Layer 6 of a small transformer language model trained on English Wikipedia (13 layers, counted from 0, width 64).
A neuron's activation on a vector x is GELU(weights . x + bias), where the dot is the dot product.

Input weights of the MLP neurons that the questions are about. A number n stands for (n - 128) times 0.014.
n4 (bias -0.101): 92, 131, 118, 127, 122, 139, 124, 105, 127, 141, 152, 117, 99, 107, 109, 98, 96, 112, 162, 141, 76, 119, 110, 120, 153, 117, 133, 111, 144, 121, 144, 151, 114, 138, 120, 79, 117, 153, 137, 124, 123, 153, 137, 95, 143, 122, 157, 101, 174, 106, 51, 130, 149, 114, 86, 85, 152, 217, 184, 140, 154, 135, 113, 132
n20 (bias -0.120): 110, 133, 149, 119, 152, 119, 125, 135, 126, 66, 116, 134, 84, 150, 152, 78, 158, 143, 121, 124, 134, 107, 161, 169, 168, 140, 131, 110, 152, 126, 139, 133, 99, 93, 140, 155, 116, 93, 124, 138, 125, 87, 114, 126, 105, 156, 78, 121, 109, 181, 121, 124, 174, 131, 130, 135, 157, 137, 97, 149, 81, 131, 142, 159
n27 (bias -0.137): 175, 130, 121, 141, 183, 82, 99, 77, 132, 124, 146, 171, 154, 96, 128, 117, 172, 139, 153, 124, 98, 130, 140, 115, 157, 131, 96, 172, 107, 150, 135, 157, 107, 64, 87, 111, 113, 119, 110, 103, 170, 69, 118, 137, 157, 107, 117, 110, 142, 110, 109, 171, 159, 136, 147, 125, 144, 125, 114, 143, 98, 143, 132, 111
n40 (bias -0.087): 98, 72, 156, 95, 156, 106, 108, 99, 148, 101, 158, 126, 104, 154, 108, 131, 122, 105, 134, 128, 134, 127, 134, 108, 162, 92, 146, 101, 115, 122, 150, 119, 111, 148, 185, 152, 109, 101, 114, 51, 119, 92, 140, 129, 145, 79, 144, 138, 118, 157, 144, 102, 161, 121, 132, 130, 109, 156, 145, 204, 143, 86, 102, 164
n57 (bias -0.069): 135, 101, 139, 136, 125, 165, 119, 116, 111, 159, 140, 123, 113, 135, 104, 105, 144, 96, 115, 136, 137, 126, 95, 118, 117, 106, 169, 124, 131, 127, 176, 138, 137, 123, 153, 133, 132, 75, 166, 108, 111, 140, 122, 118, 132, 139, 136, 145, 94, 92, 132, 86, 145, 127, 161, 151, 131, 151, 165, 129, 90, 141, 170, 154
n66 (bias -0.044): 122, 150, 167, 133, 139, 128, 148, 131, 135, 91, 119, 104, 146, 128, 130, 138, 155, 155, 117, 128, 137, 145, 107, 133, 107, 120, 110, 126, 119, 89, 179, 124, 91, 120, 128, 102, 135, 123, 155, 107, 155, 158, 119, 110, 162, 125, 127, 116, 109, 139, 143, 116, 130, 92, 140, 140, 142, 109, 110, 109, 141, 142, 127, 141
n75 (bias -0.060): 154, 119, 101, 158, 130, 167, 130, 130, 133, 134, 145, 113, 127, 111, 126, 158, 109, 133, 105, 136, 87, 119, 130, 123, 101, 161, 118, 121, 126, 119, 161, 144, 136, 121, 142, 153, 100, 132, 145, 154, 135, 178, 116, 90, 115, 196, 119, 123, 125, 138, 101, 128, 143, 126, 118, 147, 121, 156, 100, 93, 75, 125, 83, 113
n78 (bias -0.004): 131, 121, 152, 119, 132, 129, 161, 114, 105, 153, 137, 111, 127, 114, 122, 150, 121, 122, 145, 122, 119, 161, 143, 119, 133, 128, 82, 145, 161, 114, 54, 143, 137, 175, 120, 152, 128, 78, 152, 114, 151, 112, 166, 122, 98, 97, 127, 141, 128, 176, 117, 154, 120, 121, 136, 104, 149, 83, 169, 102, 133, 113, 129, 133
n82 (bias -0.065): 168, 125, 119, 76, 100, 139, 79, 131, 119, 170, 121, 167, 119, 184, 99, 213, 130, 96, 147, 102, 100, 116, 152, 118, 125, 112, 152, 124, 123, 110, 131, 145, 144, 143, 99, 123, 174, 146, 99, 134, 144, 129, 109, 140, 86, 128, 154, 127, 103, 116, 147, 149, 141, 112, 118, 107, 113, 118, 117, 162, 122, 126, 130, 118
n93 (bias -0.078): 132, 135, 125, 121, 139, 71, 137, 129, 153, 116, 123, 120, 153, 147, 109, 110, 92, 153, 189, 157, 125, 138, 80, 121, 135, 146, 104, 147, 148, 75, 101, 171, 114, 139, 118, 126, 143, 106, 145, 141, 148, 101, 118, 171, 101, 132, 98, 106, 100, 157, 90, 127, 109, 119, 75, 171, 134, 125, 130, 116, 108, 110, 136, 132
n97 (bias -0.158): 127, 95, 141, 99, 90, 103, 133, 161, 165, 146, 119, 119, 143, 99, 142, 113, 143, 161, 151, 115, 122, 142, 101, 150, 135, 105, 197, 112, 150, 159, 130, 163, 102, 111, 156, 91, 117, 150, 116, 153, 112, 116, 107, 107, 130, 147, 133, 178, 97, 95, 118, 126, 162, 85, 154, 68, 103, 153, 106, 125, 166, 86, 110, 133
n102 (bias -0.063): 125, 131, 134, 130, 168, 128, 141, 147, 182, 118, 140, 127, 141, 128, 109, 159, 103, 130, 163, 122, 129, 118, 102, 142, 160, 148, 105, 86, 150, 125, 99, 116, 111, 167, 120, 111, 118, 151, 133, 129, 122, 124, 108, 120, 131, 75, 182, 135, 125, 152, 131, 129, 160, 94, 96, 90, 89, 91, 166, 127, 138, 123, 136, 113
n108 (bias -0.100): 136, 106, 157, 128, 127, 116, 158, 143, 124, 144, 150, 128, 100, 146, 126, 101, 91, 122, 150, 149, 102, 161, 123, 128, 159, 65, 157, 130, 130, 90, 105, 135, 107, 142, 88, 114, 154, 79, 198, 128, 131, 137, 141, 115, 107, 119, 95, 79, 119, 110, 146, 128, 144, 164, 162, 114, 151, 171, 159, 137, 129, 86, 115, 137
n118 (bias -0.071): 142, 80, 130, 75, 119, 141, 132, 107, 111, 183, 129, 109, 150, 178, 120, 106, 109, 134, 103, 152, 166, 134, 165, 111, 100, 108, 129, 116, 140, 156, 148, 170, 110, 150, 166, 149, 116, 103, 114, 112, 112, 107, 121, 137, 142, 117, 140, 93, 162, 128, 135, 109, 137, 143, 120, 108, 156, 123, 117, 116, 127, 119, 133, 125
n139 (bias -0.079): 132, 152, 135, 106, 132, 143, 84, 160, 94, 135, 85, 109, 129, 188, 89, 157, 158, 128, 96, 126, 115, 115, 130, 121, 140, 126, 91, 129, 138, 101, 215, 137, 121, 160, 111, 123, 177, 126, 93, 125, 98, 146, 131, 159, 174, 119, 133, 117, 141, 84, 99, 167, 70, 107, 96, 121, 162, 127, 102, 137, 176, 126, 116, 118
n141 (bias -0.105): 142, 117, 103, 86, 104, 188, 141, 123, 162, 100, 110, 97, 128, 98, 104, 101, 141, 120, 148, 177, 114, 77, 58, 134, 128, 167, 116, 82, 172, 121, 115, 167, 113, 118, 121, 151, 80, 121, 150, 150, 145, 117, 171, 142, 140, 136, 141, 143, 138, 178, 98, 141, 122, 121, 150, 141, 133, 70, 96, 101, 147, 127, 115, 167
n144 (bias 0.005): 132, 159, 133, 144, 116, 119, 158, 132, 146, 142, 124, 139, 121, 131, 144, 145, 125, 133, 144, 114, 129, 107, 119, 151, 125, 143, 113, 126, 124, 89, 128, 144, 102, 154, 126, 106, 112, 155, 113, 77, 127, 128, 148, 141, 141, 115, 126, 109, 92, 139, 73, 124, 134, 112, 125, 129, 134, 120, 132, 107, 110, 125, 113, 128
n158 (bias -0.121): 89, 82, 149, 154, 125, 116, 109, 146, 126, 124, 147, 156, 137, 139, 100, 124, 112, 149, 127, 152, 134, 158, 82, 147, 94, 127, 127, 125, 144, 117, 127, 121, 146, 126, 129, 114, 84, 80, 129, 148, 154, 119, 125, 147, 169, 130, 95, 107, 99, 151, 132, 135, 129, 117, 93, 131, 193, 158, 126, 112, 164, 117, 122, 111
n159 (bias -0.132): 142, 140, 159, 158, 140, 138, 178, 103, 145, 86, 116, 131, 137, 174, 130, 134, 141, 158, 129, 157, 135, 81, 143, 132, 129, 126, 104, 118, 145, 156, 121, 138, 123, 46, 126, 114, 165, 130, 111, 153, 165, 129, 88, 122, 98, 158, 144, 98, 57, 146, 99, 154, 131, 136, 113, 153, 116, 134, 117, 79, 122, 111, 147, 132
n161 (bias -0.063): 155, 140, 127, 152, 142, 118, 113, 183, 160, 110, 99, 108, 130, 171, 145, 140, 151, 97, 139, 136, 126, 135, 76, 122, 115, 119, 99, 81, 162, 146, 101, 137, 105, 112, 119, 145, 125, 199, 127, 127, 66, 98, 182, 172, 119, 142, 101, 133, 126, 151, 139, 127, 99, 133, 99, 118, 126, 80, 143, 108, 102, 145, 162, 138
n162 (bias -0.109): 126, 151, 162, 122, 91, 175, 111, 144, 134, 125, 132, 162, 121, 108, 130, 141, 130, 144, 128, 165, 104, 131, 79, 137, 112, 178, 159, 103, 44, 72, 122, 144, 156, 124, 151, 117, 121, 123, 165, 134, 134, 149, 169, 132, 134, 104, 69, 148, 153, 105, 143, 103, 125, 84, 123, 136, 109, 107, 107, 126, 136, 160, 152, 96
n165 (bias -0.115): 82, 98, 118, 186, 168, 99, 105, 162, 155, 130, 111, 117, 126, 137, 141, 134, 133, 170, 149, 161, 137, 157, 106, 110, 105, 164, 95, 100, 149, 122, 113, 118, 118, 122, 98, 146, 85, 131, 119, 189, 115, 176, 152, 71, 117, 185, 136, 137, 110, 136, 132, 156, 141, 101, 43, 129, 110, 122, 119, 83, 111, 146, 81, 117
n167 (bias -0.112): 87, 93, 145, 137, 94, 117, 120, 131, 120, 140, 140, 119, 170, 144, 114, 147, 101, 168, 142, 111, 101, 127, 114, 145, 148, 99, 160, 128, 164, 135, 74, 135, 142, 171, 138, 110, 104, 99, 103, 142, 153, 143, 118, 166, 58, 111, 125, 117, 89, 120, 124, 110, 185, 88, 116, 128, 158, 198, 125, 135, 140, 72, 167, 162
n171 (bias -0.124): 124, 103, 180, 111, 108, 203, 109, 121, 108, 126, 100, 112, 98, 111, 118, 157, 152, 135, 158, 164, 123, 97, 132, 90, 167, 160, 252, 181, 139, 97, 110, 163, 129, 134, 149, 152, 79, 145, 96, 128, 80, 79, 68, 138, 99, 144, 167, 165, 154, 151, 122, 142, 63, 106, 111, 177, 70, 96, 97, 154, 134, 105, 131, 122
n172 (bias -0.097): 51, 148, 170, 106, 137, 240, 135, 99, 191, 152, 166, 104, 111, 124, 93, 126, 149, 160, 128, 123, 155, 94, 138, 174, 122, 152, 121, 102, 163, 137, 130, 159, 121, 87, 137, 138, 148, 144, 98, 74, 179, 127, 115, 81, 137, 127, 123, 116, 148, 161, 113, 123, 133, 193, 100, 82, 145, 83, 153, 110, 122, 169, 106, 119
n173 (bias -0.086): 90, 136, 140, 136, 164, 131, 135, 148, 154, 124, 117, 150, 126, 148, 129, 132, 178, 88, 125, 133, 79, 109, 89, 135, 153, 112, 136, 119, 141, 145, 150, 91, 130, 154, 124, 115, 115, 147, 122, 127, 170, 131, 125, 111, 113, 105, 136, 129, 110, 140, 91, 136, 131, 114, 120, 139, 153, 80, 152, 137, 124, 138, 104, 128
n179 (bias -0.009): 136, 116, 129, 97, 162, 122, 138, 151, 161, 100, 116, 99, 135, 130, 137, 101, 135, 133, 114, 122, 110, 135, 139, 127, 123, 146, 113, 127, 138, 105, 134, 133, 160, 142, 77, 128, 110, 127, 160, 96, 172, 122, 143, 129, 184, 104, 135, 111, 117, 147, 98, 121, 147, 114, 126, 125, 124, 104, 108, 83, 103, 153, 150, 159
n183 (bias -0.101): 131, 114, 144, 114, 121, 166, 126, 101, 125, 128, 120, 121, 182, 87, 110, 114, 115, 131, 108, 124, 150, 128, 110, 139, 108, 100, 113, 91, 130, 133, 120, 131, 141, 101, 148, 115, 107, 129, 156, 100, 128, 79, 130, 168, 148, 83, 143, 106, 113, 149, 145, 93, 132, 140, 149, 105, 155, 148, 126, 145, 100, 116, 170, 171
n191 (bias 0.014): 115, 126, 143, 134, 140, 143, 109, 160, 153, 140, 136, 127, 105, 160, 93, 116, 84, 128, 138, 172, 128, 112, 126, 140, 87, 136, 125, 149, 148, 61, 143, 123, 117, 137, 120, 127, 135, 114, 160, 106, 115, 147, 114, 132, 193, 117, 140, 116, 80, 146, 103, 161, 123, 126, 115, 163, 130, 115, 123, 116, 140, 137, 128, 110
n204 (bias -0.064): 136, 139, 143, 159, 138, 160, 88, 145, 143, 141, 153, 139, 144, 116, 84, 107, 146, 123, 95, 121, 96, 94, 120, 144, 80, 128, 114, 95, 93, 130, 143, 105, 125, 152, 162, 152, 141, 155, 109, 109, 94, 144, 134, 179, 106, 142, 147, 163, 125, 128, 91, 123, 150, 143, 98, 151, 119, 129, 117, 158, 105, 153, 96, 104
n249 (bias -0.089): 155, 109, 100, 94, 165, 111, 120, 158, 156, 118, 128, 103, 137, 158, 109, 100, 146, 150, 129, 139, 91, 117, 123, 112, 133, 128, 58, 156, 136, 107, 108, 95, 138, 139, 96, 108, 141, 122, 114, 142, 160, 121, 164, 113, 115, 67, 142, 121, 125, 133, 143, 164, 159, 143, 111, 139, 153, 142, 112, 119, 114, 144, 105, 121

Each question shows a token from some text and the vector x that enters the MLP there. A number n stands for (n - 128) times 0.024.

" |": 74, 172, 148, 132, 83, 107, 187, 130, 142, 154, 136, 138, 115, 85, 141, 131, 58, 110, 99, 114, 150, 86, 96, 103, 165, 113, 53, 157, 106, 125, 178, 117, 194, 174, 86, 126, 148, 138, 113, 121, 97, 117, 130, 108, 116, 140, 143, 157, 127, 158, 149, 76, 140, 170, 146, 167, 134, 150, 71, 122, 181, 194, 167, 74
The neuron with the highest activation: n162

" Ch": 123, 130, 121, 125, 80, 80, 186, 110, 141, 138, 139, 141, 94, 93, 176, 161, 49, 75, 113, 113, 162, 112, 116, 111, 177, 108, 37, 154, 96, 153, 194, 92, 199, 157, 91, 123, 138, 156, 124, 127, 77, 147, 98, 103, 118, 165, 125, 147, 141, 149, 148, 87, 135, 157, 117, 147, 139, 112, 85, 125, 196, 187, 153, 112
The neuron with the highest activation: n139

" or": 67, 117, 127, 129, 87, 109, 159, 127, 162, 159, 152, 133, 106, 90, 166, 134, 48, 100, 110, 103, 172, 106, 101, 100, 161, 103, 66, 147, 103, 160, 159, 104, 193, 153, 78, 145, 126, 132, 133, 134, 71, 110, 113, 109, 98, 137, 141, 167, 122, 149, 162, 135, 149, 203, 198, 167, 119, 147, 69, 110, 191, 186, 125, 131
The neuron with the highest activation: n108

"ton": 99, 111, 142, 126, 69, 66, 174, 146, 155, 148, 134, 140, 92, 83, 175, 129, 61, 105, 119, 121, 158, 113, 126, 106, 172, 126, 56, 145, 115, 169, 180, 130, 171, 160, 80, 150, 169, 131, 91, 132, 91, 75, 100, 100, 113, 189, 114, 159, 114, 169, 167, 91, 143, 170, 144, 143, 116, 133, 76, 109, 192, 197, 146, 100
The most active neuron and its activation: n20, at about 0.45

"\n": 90, 146, 142, 143, 84, 75, 179, 130, 135, 162, 144, 152, 106, 82, 135, 149, 61, 121, 94, 132, 151, 74, 87, 107, 161, 90, 60, 159, 125, 164, 174, 119, 202, 179, 90, 165, 141, 135, 100, 134, 100, 98, 127, 104, 119, 136, 137, 138, 137, 158, 141, 69, 147, 148, 125, 159, 127, 153, 76, 104, 185, 177, 152, 94
The most active neuron and its activation: n158, at about 0.33

" B": 106, 145, 149, 143, 93, 66, 210, 128, 155, 144, 157, 106, 113, 89, 183, 145, 78, 91, 105, 118, 131, 105, 88, 118, 174, 117, 51, 166, 109, 172, 188, 82, 199, 159, 72, 126, 142, 144, 112, 125, 89, 129, 106, 106, 115, 151, 140, 147, 124, 149, 147, 77, 127, 165, 144, 138, 93, 121, 90, 131, 196, 163, 146, 107
The neuron with the highest activation: n102

"–": 95, 159, 154, 129, 76, 87, 181, 131, 141, 140, 140, 153, 102, 82, 132, 142, 44, 66, 92, 141, 158, 119, 107, 88, 168, 82, 46, 161, 106, 158, 175, 96, 179, 195, 85, 170, 163, 143, 124, 122, 96, 105, 120, 116, 119, 151, 129, 155, 108, 156, 139, 105, 132, 145, 141, 156, 119, 148, 82, 100, 194, 169, 163, 115
Which three neurons fire most, strongest first? n78, n139, n191

"il": 99, 127, 130, 145, 65, 60, 155, 128, 137, 136, 133, 156, 94, 70, 142, 142, 74, 98, 132, 140, 180, 98, 103, 107, 188, 92, 80, 175, 124, 150, 178, 106, 188, 173, 80, 143, 133, 137, 93, 129, 89, 84, 95, 120, 108, 173, 128, 169, 107, 170, 141, 73, 145, 171, 172, 128, 110, 154, 101, 98, 186, 183, 154, 103
The most active neuron and its activation: n97, at about 0.18

" ": 111, 170, 142, 122, 64, 84, 190, 140, 149, 152, 144, 141, 95, 79, 127, 131, 57, 114, 98, 121, 143, 87, 89, 110, 170, 97, 60, 162, 114, 159, 180, 64, 192, 179, 85, 138, 145, 143, 112, 128, 96, 111, 111, 109, 123, 155, 123, 147, 132, 162, 136, 91, 148, 141, 134, 150, 121, 170, 86, 112, 168, 224, 163, 114
The neuron with the highest activation: n4

" He": 108, 144, 127, 123, 89, 69, 203, 143, 129, 122, 149, 136, 95, 70, 172, 146, 80, 117, 89, 117, 131, 111, 80, 113, 183, 103, 56, 174, 118, 178, 178, 109, 194, 164, 80, 132, 147, 137, 112, 131, 109, 101, 110, 107, 121, 165, 120, 147, 120, 158, 145, 100, 143, 157, 166, 173, 103, 109, 56, 137, 178, 177, 160, 108
The neuron with the highest activation: n179

" (": 79, 145, 153, 126, 75, 100, 197, 122, 134, 157, 125, 148, 97, 90, 129, 142, 62, 74, 90, 115, 157, 115, 83, 80, 176, 85, 62, 184, 113, 166, 165, 82, 196, 170, 81, 156, 136, 146, 122, 132, 100, 89, 130, 112, 132, 129, 149, 166, 126, 171, 144, 86, 144, 135, 145, 148, 125, 142, 83, 119, 175, 201, 158, 120
The neuron with the highest activation: n78

" M": 98, 146, 156, 124, 93, 96, 209, 122, 137, 139, 146, 137, 95, 69, 161, 160, 68, 91, 121, 102, 144, 105, 96, 96, 168, 129, 49, 183, 116, 165, 172, 77, 189, 150, 76, 134, 109, 164, 114, 144, 88, 113, 107, 91, 110, 161, 154, 137, 142, 128, 142, 87, 137, 145, 177, 164, 130, 115, 78, 126, 206, 172, 145, 114
The most active neuron and its activation: n173, at about 0.051

"ing": 93, 130, 139, 121, 97, 75, 181, 141, 143, 158, 136, 145, 93, 87, 179, 127, 47, 102, 115, 130, 175, 107, 92, 107, 173, 100, 65, 155, 118, 166, 162, 108, 168, 179, 92, 144, 158, 150, 112, 114, 82, 76, 93, 107, 101, 166, 134, 162, 122, 152, 156, 87, 153, 179, 190, 145, 122, 140, 74, 118, 184, 180, 159, 78
The most active neuron and its activation: n108, at about 0.035

"er": 105, 126, 131, 145, 68, 26, 157, 148, 139, 158, 138, 137, 101, 87, 155, 149, 86, 79, 105, 131, 143, 98, 114, 113, 171, 112, 50, 193, 112, 172, 190, 119, 175, 175, 78, 127, 173, 127, 97, 136, 110, 95, 92, 100, 115, 146, 125, 170, 101, 147, 160, 114, 149, 159, 156, 140, 118, 138, 97, 111, 190, 177, 163, 84
Which three neurons fire most, strongest first? n82, n249, n139

"%": 108, 111, 146, 134, 55, 72, 164, 141, 137, 184, 130, 126, 92, 68, 153, 141, 44, 124, 109, 125, 147, 99, 82, 113, 168, 126, 66, 153, 97, 151, 168, 87, 172, 164, 84, 179, 162, 154, 94, 131, 84, 88, 128, 132, 125, 158, 131, 162, 108, 145, 172, 93, 142, 177, 165, 169, 133, 136, 79, 114, 173, 185, 149, 107
The most active neuron and its activation: n204, at about 0.23

"33": 102, 129, 150, 156, 60, 77, 187, 124, 127, 149, 144, 145, 92, 85, 129, 137, 64, 98, 101, 121, 140, 96, 101, 111, 167, 92, 66, 152, 133, 148, 179, 98, 177, 171, 74, 140, 145, 152, 98, 104, 103, 90, 120, 116, 125, 166, 121, 172, 129, 176, 158, 86, 124, 147, 152, 174, 133, 160, 97, 109, 179, 183, 167, 75
The most active neuron and its activation: n158, at about 0.14

"e": 90, 139, 153, 137, 81, 74, 175, 154, 137, 145, 137, 152, 106, 82, 191, 145, 61, 102, 107, 124, 155, 96, 94, 89, 159, 137, 50, 158, 102, 159, 153, 132, 198, 157, 88, 141, 164, 130, 98, 115, 85, 95, 96, 91, 99, 148, 128, 135, 117, 166, 152, 108, 157, 153, 214, 165, 106, 130, 87, 132, 184, 185, 164, 117
The neuron with the highest activation: n78

"20": 100, 144, 135, 148, 102, 69, 189, 133, 135, 169, 142, 139, 101, 104, 128, 124, 60, 82, 121, 112, 163, 106, 117, 111, 145, 81, 58, 183, 116, 159, 181, 107, 189, 173, 88, 138, 136, 162, 97, 100, 72, 103, 111, 101, 111, 165, 132, 181, 123, 156, 157, 116, 128, 143, 156, 189, 132, 128, 74, 122, 178, 162, 147, 83
Which three neurons fire most, strongest first? n191, n204, n144

".": 69, 134, 159, 132, 78, 73, 187, 138, 151, 154, 125, 139, 109, 81, 142, 131, 61, 120, 123, 99, 169, 102, 105, 89, 165, 107, 64, 147, 113, 155, 180, 108, 204, 181, 93, 154, 148, 136, 90, 114, 87, 102, 127, 120, 109, 137, 128, 146, 112, 174, 140, 77, 138, 150, 151, 171, 116, 152, 91, 127, 195, 160, 152, 108
The two highest activations, in order: n40, n167

"ers": 107, 127, 152, 126, 86, 58, 171, 123, 133, 174, 136, 131, 120, 94, 156, 133, 38, 67, 102, 119, 169, 123, 85, 101, 152, 118, 56, 151, 107, 151, 174, 128, 203, 154, 85, 147, 162, 119, 118, 123, 82, 96, 103, 110, 99, 141, 142, 180, 113, 140, 152, 120, 140, 145, 194, 178, 117, 138, 86, 127, 198, 190, 157, 103
The two highest activations, in order: n57, n78

"and": 113, 142, 128, 110, 84, 56, 175, 182, 140, 135, 119, 122, 114, 84, 175, 155, 106, 104, 121, 123, 140, 93, 100, 107, 154, 105, 73, 181, 122, 156, 178, 106, 182, 168, 62, 135, 150, 139, 102, 125, 105, 93, 94, 95, 117, 156, 120, 147, 114, 165, 148, 68, 135, 172, 158, 166, 117, 131, 84, 104, 213, 203, 176, 103
The neuron with the highest activation: n179

" years": 128, 85, 143, 140, 78, 72, 180, 141, 153, 168, 134, 126, 103, 82, 129, 133, 79, 85, 109, 121, 148, 109, 105, 123, 156, 113, 8, 140, 115, 184, 168, 99, 186, 150, 73, 155, 131, 132, 108, 124, 86, 93, 120, 130, 115, 153, 149, 173, 127, 134, 168, 79, 147, 175, 171, 178, 112, 151, 79, 105, 169, 202, 150, 107
The most active neuron and its activation: n249, at about 1

" have": 69, 129, 143, 126, 103, 93, 182, 138, 154, 134, 131, 135, 104, 97, 154, 126, 54, 98, 91, 128, 146, 103, 78, 128, 155, 118, 57, 138, 121, 182, 161, 111, 207, 181, 73, 140, 125, 141, 123, 133, 74, 89, 133, 121, 99, 133, 131, 149, 125, 149, 167, 99, 136, 174, 208, 181, 126, 135, 74, 123, 177, 170, 134, 120
Which three neurons fire most, strongest first? n141, n183, n249

" G": 121, 155, 134, 138, 94, 73, 192, 116, 145, 138, 157, 128, 109, 75, 160, 163, 65, 101, 100, 115, 155, 87, 84, 96, 183, 107, 65, 183, 121, 182, 173, 104, 207, 140, 73, 102, 143, 141, 102, 120, 83, 118, 111, 114, 113, 168, 129, 148, 116, 162, 137, 90, 144, 161, 153, 148, 112, 113, 86, 129, 195, 166, 153, 110
The neuron with the highest activation: n159

"ri": 91, 161, 127, 134, 86, 55, 171, 129, 146, 150, 143, 170, 98, 47, 135, 134, 106, 107, 91, 128, 146, 110, 98, 96, 165, 107, 55, 171, 104, 143, 189, 149, 182, 166, 69, 157, 154, 116, 104, 139, 80, 132, 107, 101, 115, 160, 136, 157, 114, 154, 159, 69, 138, 151, 187, 167, 129, 134, 83, 116, 160, 195, 142, 120
Which three neurons fire most, strongest first? n57, n66, n75

" R": 105, 145, 144, 142, 85, 88, 200, 130, 138, 149, 152, 145, 98, 57, 161, 145, 91, 58, 92, 122, 137, 84, 90, 117, 171, 118, 54, 165, 110, 151, 185, 99, 202, 168, 90, 133, 145, 165, 108, 128, 108, 133, 107, 95, 129, 155, 153, 121, 130, 152, 123, 60, 136, 162, 178, 133, 118, 133, 82, 117, 199, 164, 122, 107
The two highest activations, in order: n173, n144

"c": 88, 134, 127, 148, 82, 44, 159, 153, 151, 154, 156, 141, 113, 62, 146, 132, 69, 127, 95, 114, 156, 118, 94, 109, 172, 120, 42, 188, 128, 165, 173, 123, 182, 132, 68, 121, 156, 140, 92, 134, 95, 101, 94, 94, 116, 176, 147, 160, 120, 164, 145, 88, 128, 172, 122, 151, 119, 142, 106, 119, 183, 193, 174, 108
The neuron with the highest activation: n165

"w": 87, 134, 130, 127, 87, 42, 200, 132, 145, 137, 136, 142, 94, 73, 198, 120, 83, 120, 136, 113, 137, 116, 84, 103, 161, 132, 53, 162, 102, 123, 179, 97, 186, 170, 66, 158, 150, 151, 106, 115, 100, 127, 118, 88, 108, 163, 157, 137, 125, 157, 153, 92, 140, 169, 157, 145, 114, 136, 101, 126, 188, 187, 150, 114
The neuron with the highest activation: n165

"ull": 119, 135, 122, 132, 73, 51, 172, 152, 132, 147, 136, 143, 94, 86, 172, 141, 68, 113, 117, 111, 151, 110, 113, 108, 163, 136, 63, 182, 111, 137, 184, 111, 184, 169, 72, 144, 180, 155, 110, 121, 109, 75, 105, 105, 116, 163, 113, 150, 115, 177, 146, 59, 129, 174, 156, 124, 149, 119, 71, 107, 196, 192, 141, 98
The neuron with the highest activation: n144

" F": 123, 130, 143, 143, 75, 84, 189, 139, 143, 135, 143, 130, 91, 70, 154, 163, 40, 109, 94, 124, 141, 110, 98, 115, 184, 112, 69, 184, 119, 181, 174, 69, 173, 170, 75, 126, 143, 160, 106, 131, 94, 117, 111, 117, 110, 170, 131, 149, 109, 137, 156, 63, 142, 168, 134, 114, 126, 117, 80, 111, 200, 183, 169, 107
The neuron with the highest activation: n102

" of": 58, 110, 156, 129, 79, 94, 167, 138, 149, 180, 143, 154, 99, 87, 156, 144, 63, 99, 94, 122, 170, 104, 105, 100, 167, 94, 61, 137, 121, 166, 170, 97, 178, 156, 85, 156, 145, 152, 99, 132, 99, 101, 120, 114, 101, 150, 112, 169, 128, 164, 143, 116, 148, 188, 173, 124, 123, 152, 76, 100, 181, 194, 145, 91
The neuron with the highest activation: n172

" by": 84, 123, 126, 119, 95, 83, 187, 155, 153, 152, 144, 127, 109, 96, 178, 129, 46, 96, 90, 126, 173, 105, 117, 99, 165, 97, 51, 143, 118, 178, 169, 124, 190, 163, 77, 142, 148, 131, 91, 133, 81, 104, 126, 98, 106, 120, 145, 160, 124, 155, 143, 116, 152, 169, 158, 147, 141, 163, 62, 131, 194, 174, 138, 97
The most active neuron and its activation: n249, at about 1.2

"our": 98, 159, 114, 130, 91, 67, 183, 173, 149, 148, 143, 129, 103, 96, 161, 120, 67, 80, 122, 121, 139, 96, 104, 109, 155, 123, 59, 169, 115, 193, 173, 148, 189, 135, 56, 155, 137, 146, 93, 137, 113, 67, 100, 98, 113, 142, 137, 160, 101, 146, 158, 74, 144, 133, 201, 155, 150, 129, 82, 133, 181, 201, 144, 94
The neuron with the highest activation: n27

"her": 89, 137, 151, 124, 84, 63, 181, 117, 140, 149, 140, 125, 101, 85, 151, 143, 52, 116, 101, 127, 161, 115, 101, 111, 157, 104, 83, 146, 101, 171, 192, 131, 185, 168, 72, 153, 153, 132, 104, 119, 75, 95, 102, 103, 105, 152, 118, 179, 117, 143, 164, 107, 159, 152, 196, 143, 123, 143, 92, 130, 181, 191, 144, 93
The two highest activations, in order: n97, n57

"L": 120, 120, 143, 144, 85, 53, 210, 133, 142, 120, 134, 139, 111, 100, 156, 138, 53, 83, 125, 115, 157, 100, 105, 108, 171, 114, 64, 167, 104, 164, 176, 107, 200, 162, 83, 135, 145, 155, 97, 120, 95, 120, 111, 105, 112, 173, 116, 154, 105, 171, 147, 96, 129, 154, 161, 148, 124, 110, 59, 122, 191, 179, 157, 112
The most active neuron and its activation: n159, at about 0.41

"V": 116, 127, 158, 131, 99, 50, 185, 128, 150, 144, 148, 107, 103, 100, 172, 149, 61, 79, 125, 113, 178, 102, 98, 98, 179, 107, 64, 172, 100, 165, 162, 113, 192, 151, 69, 137, 128, 163, 109, 117, 97, 113, 119, 109, 107, 181, 129, 154, 126, 156, 151, 79, 123, 146, 159, 149, 135, 126, 63, 112, 200, 188, 150, 108
The neuron with the highest activation: n161

"s": 105, 141, 128, 127, 101, 41, 168, 134, 152, 172, 137, 138, 96, 93, 159, 130, 37, 88, 109, 139, 159, 114, 91, 105, 154, 142, 53, 170, 116, 132, 175, 114, 195, 145, 81, 130, 175, 145, 113, 123, 98, 92, 100, 103, 104, 145, 138, 148, 113, 165, 146, 104, 144, 156, 147, 173, 108, 144, 72, 130, 202, 195, 168, 98
The neuron with the highest activation: n93

"ev": 104, 162, 117, 139, 91, 65, 146, 162, 139, 147, 110, 141, 123, 59, 172, 135, 74, 110, 105, 132, 155, 97, 99, 113, 149, 116, 56, 163, 105, 126, 187, 105, 187, 170, 59, 138, 173, 150, 118, 133, 112, 91, 110, 88, 126, 170, 117, 129, 115, 154, 141, 102, 137, 165, 146, 180, 120, 144, 84, 108, 206, 185, 165, 111
The two highest activations, in order: n139, n179

"on": 104, 156, 153, 122, 90, 38, 168, 146, 138, 149, 151, 146, 92, 104, 158, 134, 102, 92, 123, 122, 152, 98, 103, 123, 153, 123, 60, 183, 119, 158, 178, 136, 198, 153, 62, 120, 157, 144, 103, 137, 106, 98, 92, 94, 110, 153, 137, 160, 107, 163, 165, 86, 134, 151, 161, 162, 96, 129, 62, 109, 180, 198, 154, 102
Which three neurons fire most, strongest first? n159, n82, n179

" The": 79, 144, 124, 133, 91, 99, 198, 149, 155, 152, 138, 123, 101, 105, 188, 160, 41, 100, 93, 109, 167, 107, 91, 104, 168, 128, 53, 167, 123, 178, 172, 126, 184, 161, 84, 141, 134, 125, 97, 131, 81, 119, 98, 98, 113, 150, 132, 136, 126, 151, 143, 131, 135, 159, 175, 158, 131, 141, 56, 130, 180, 159, 157, 94
The neuron with the highest activation: n75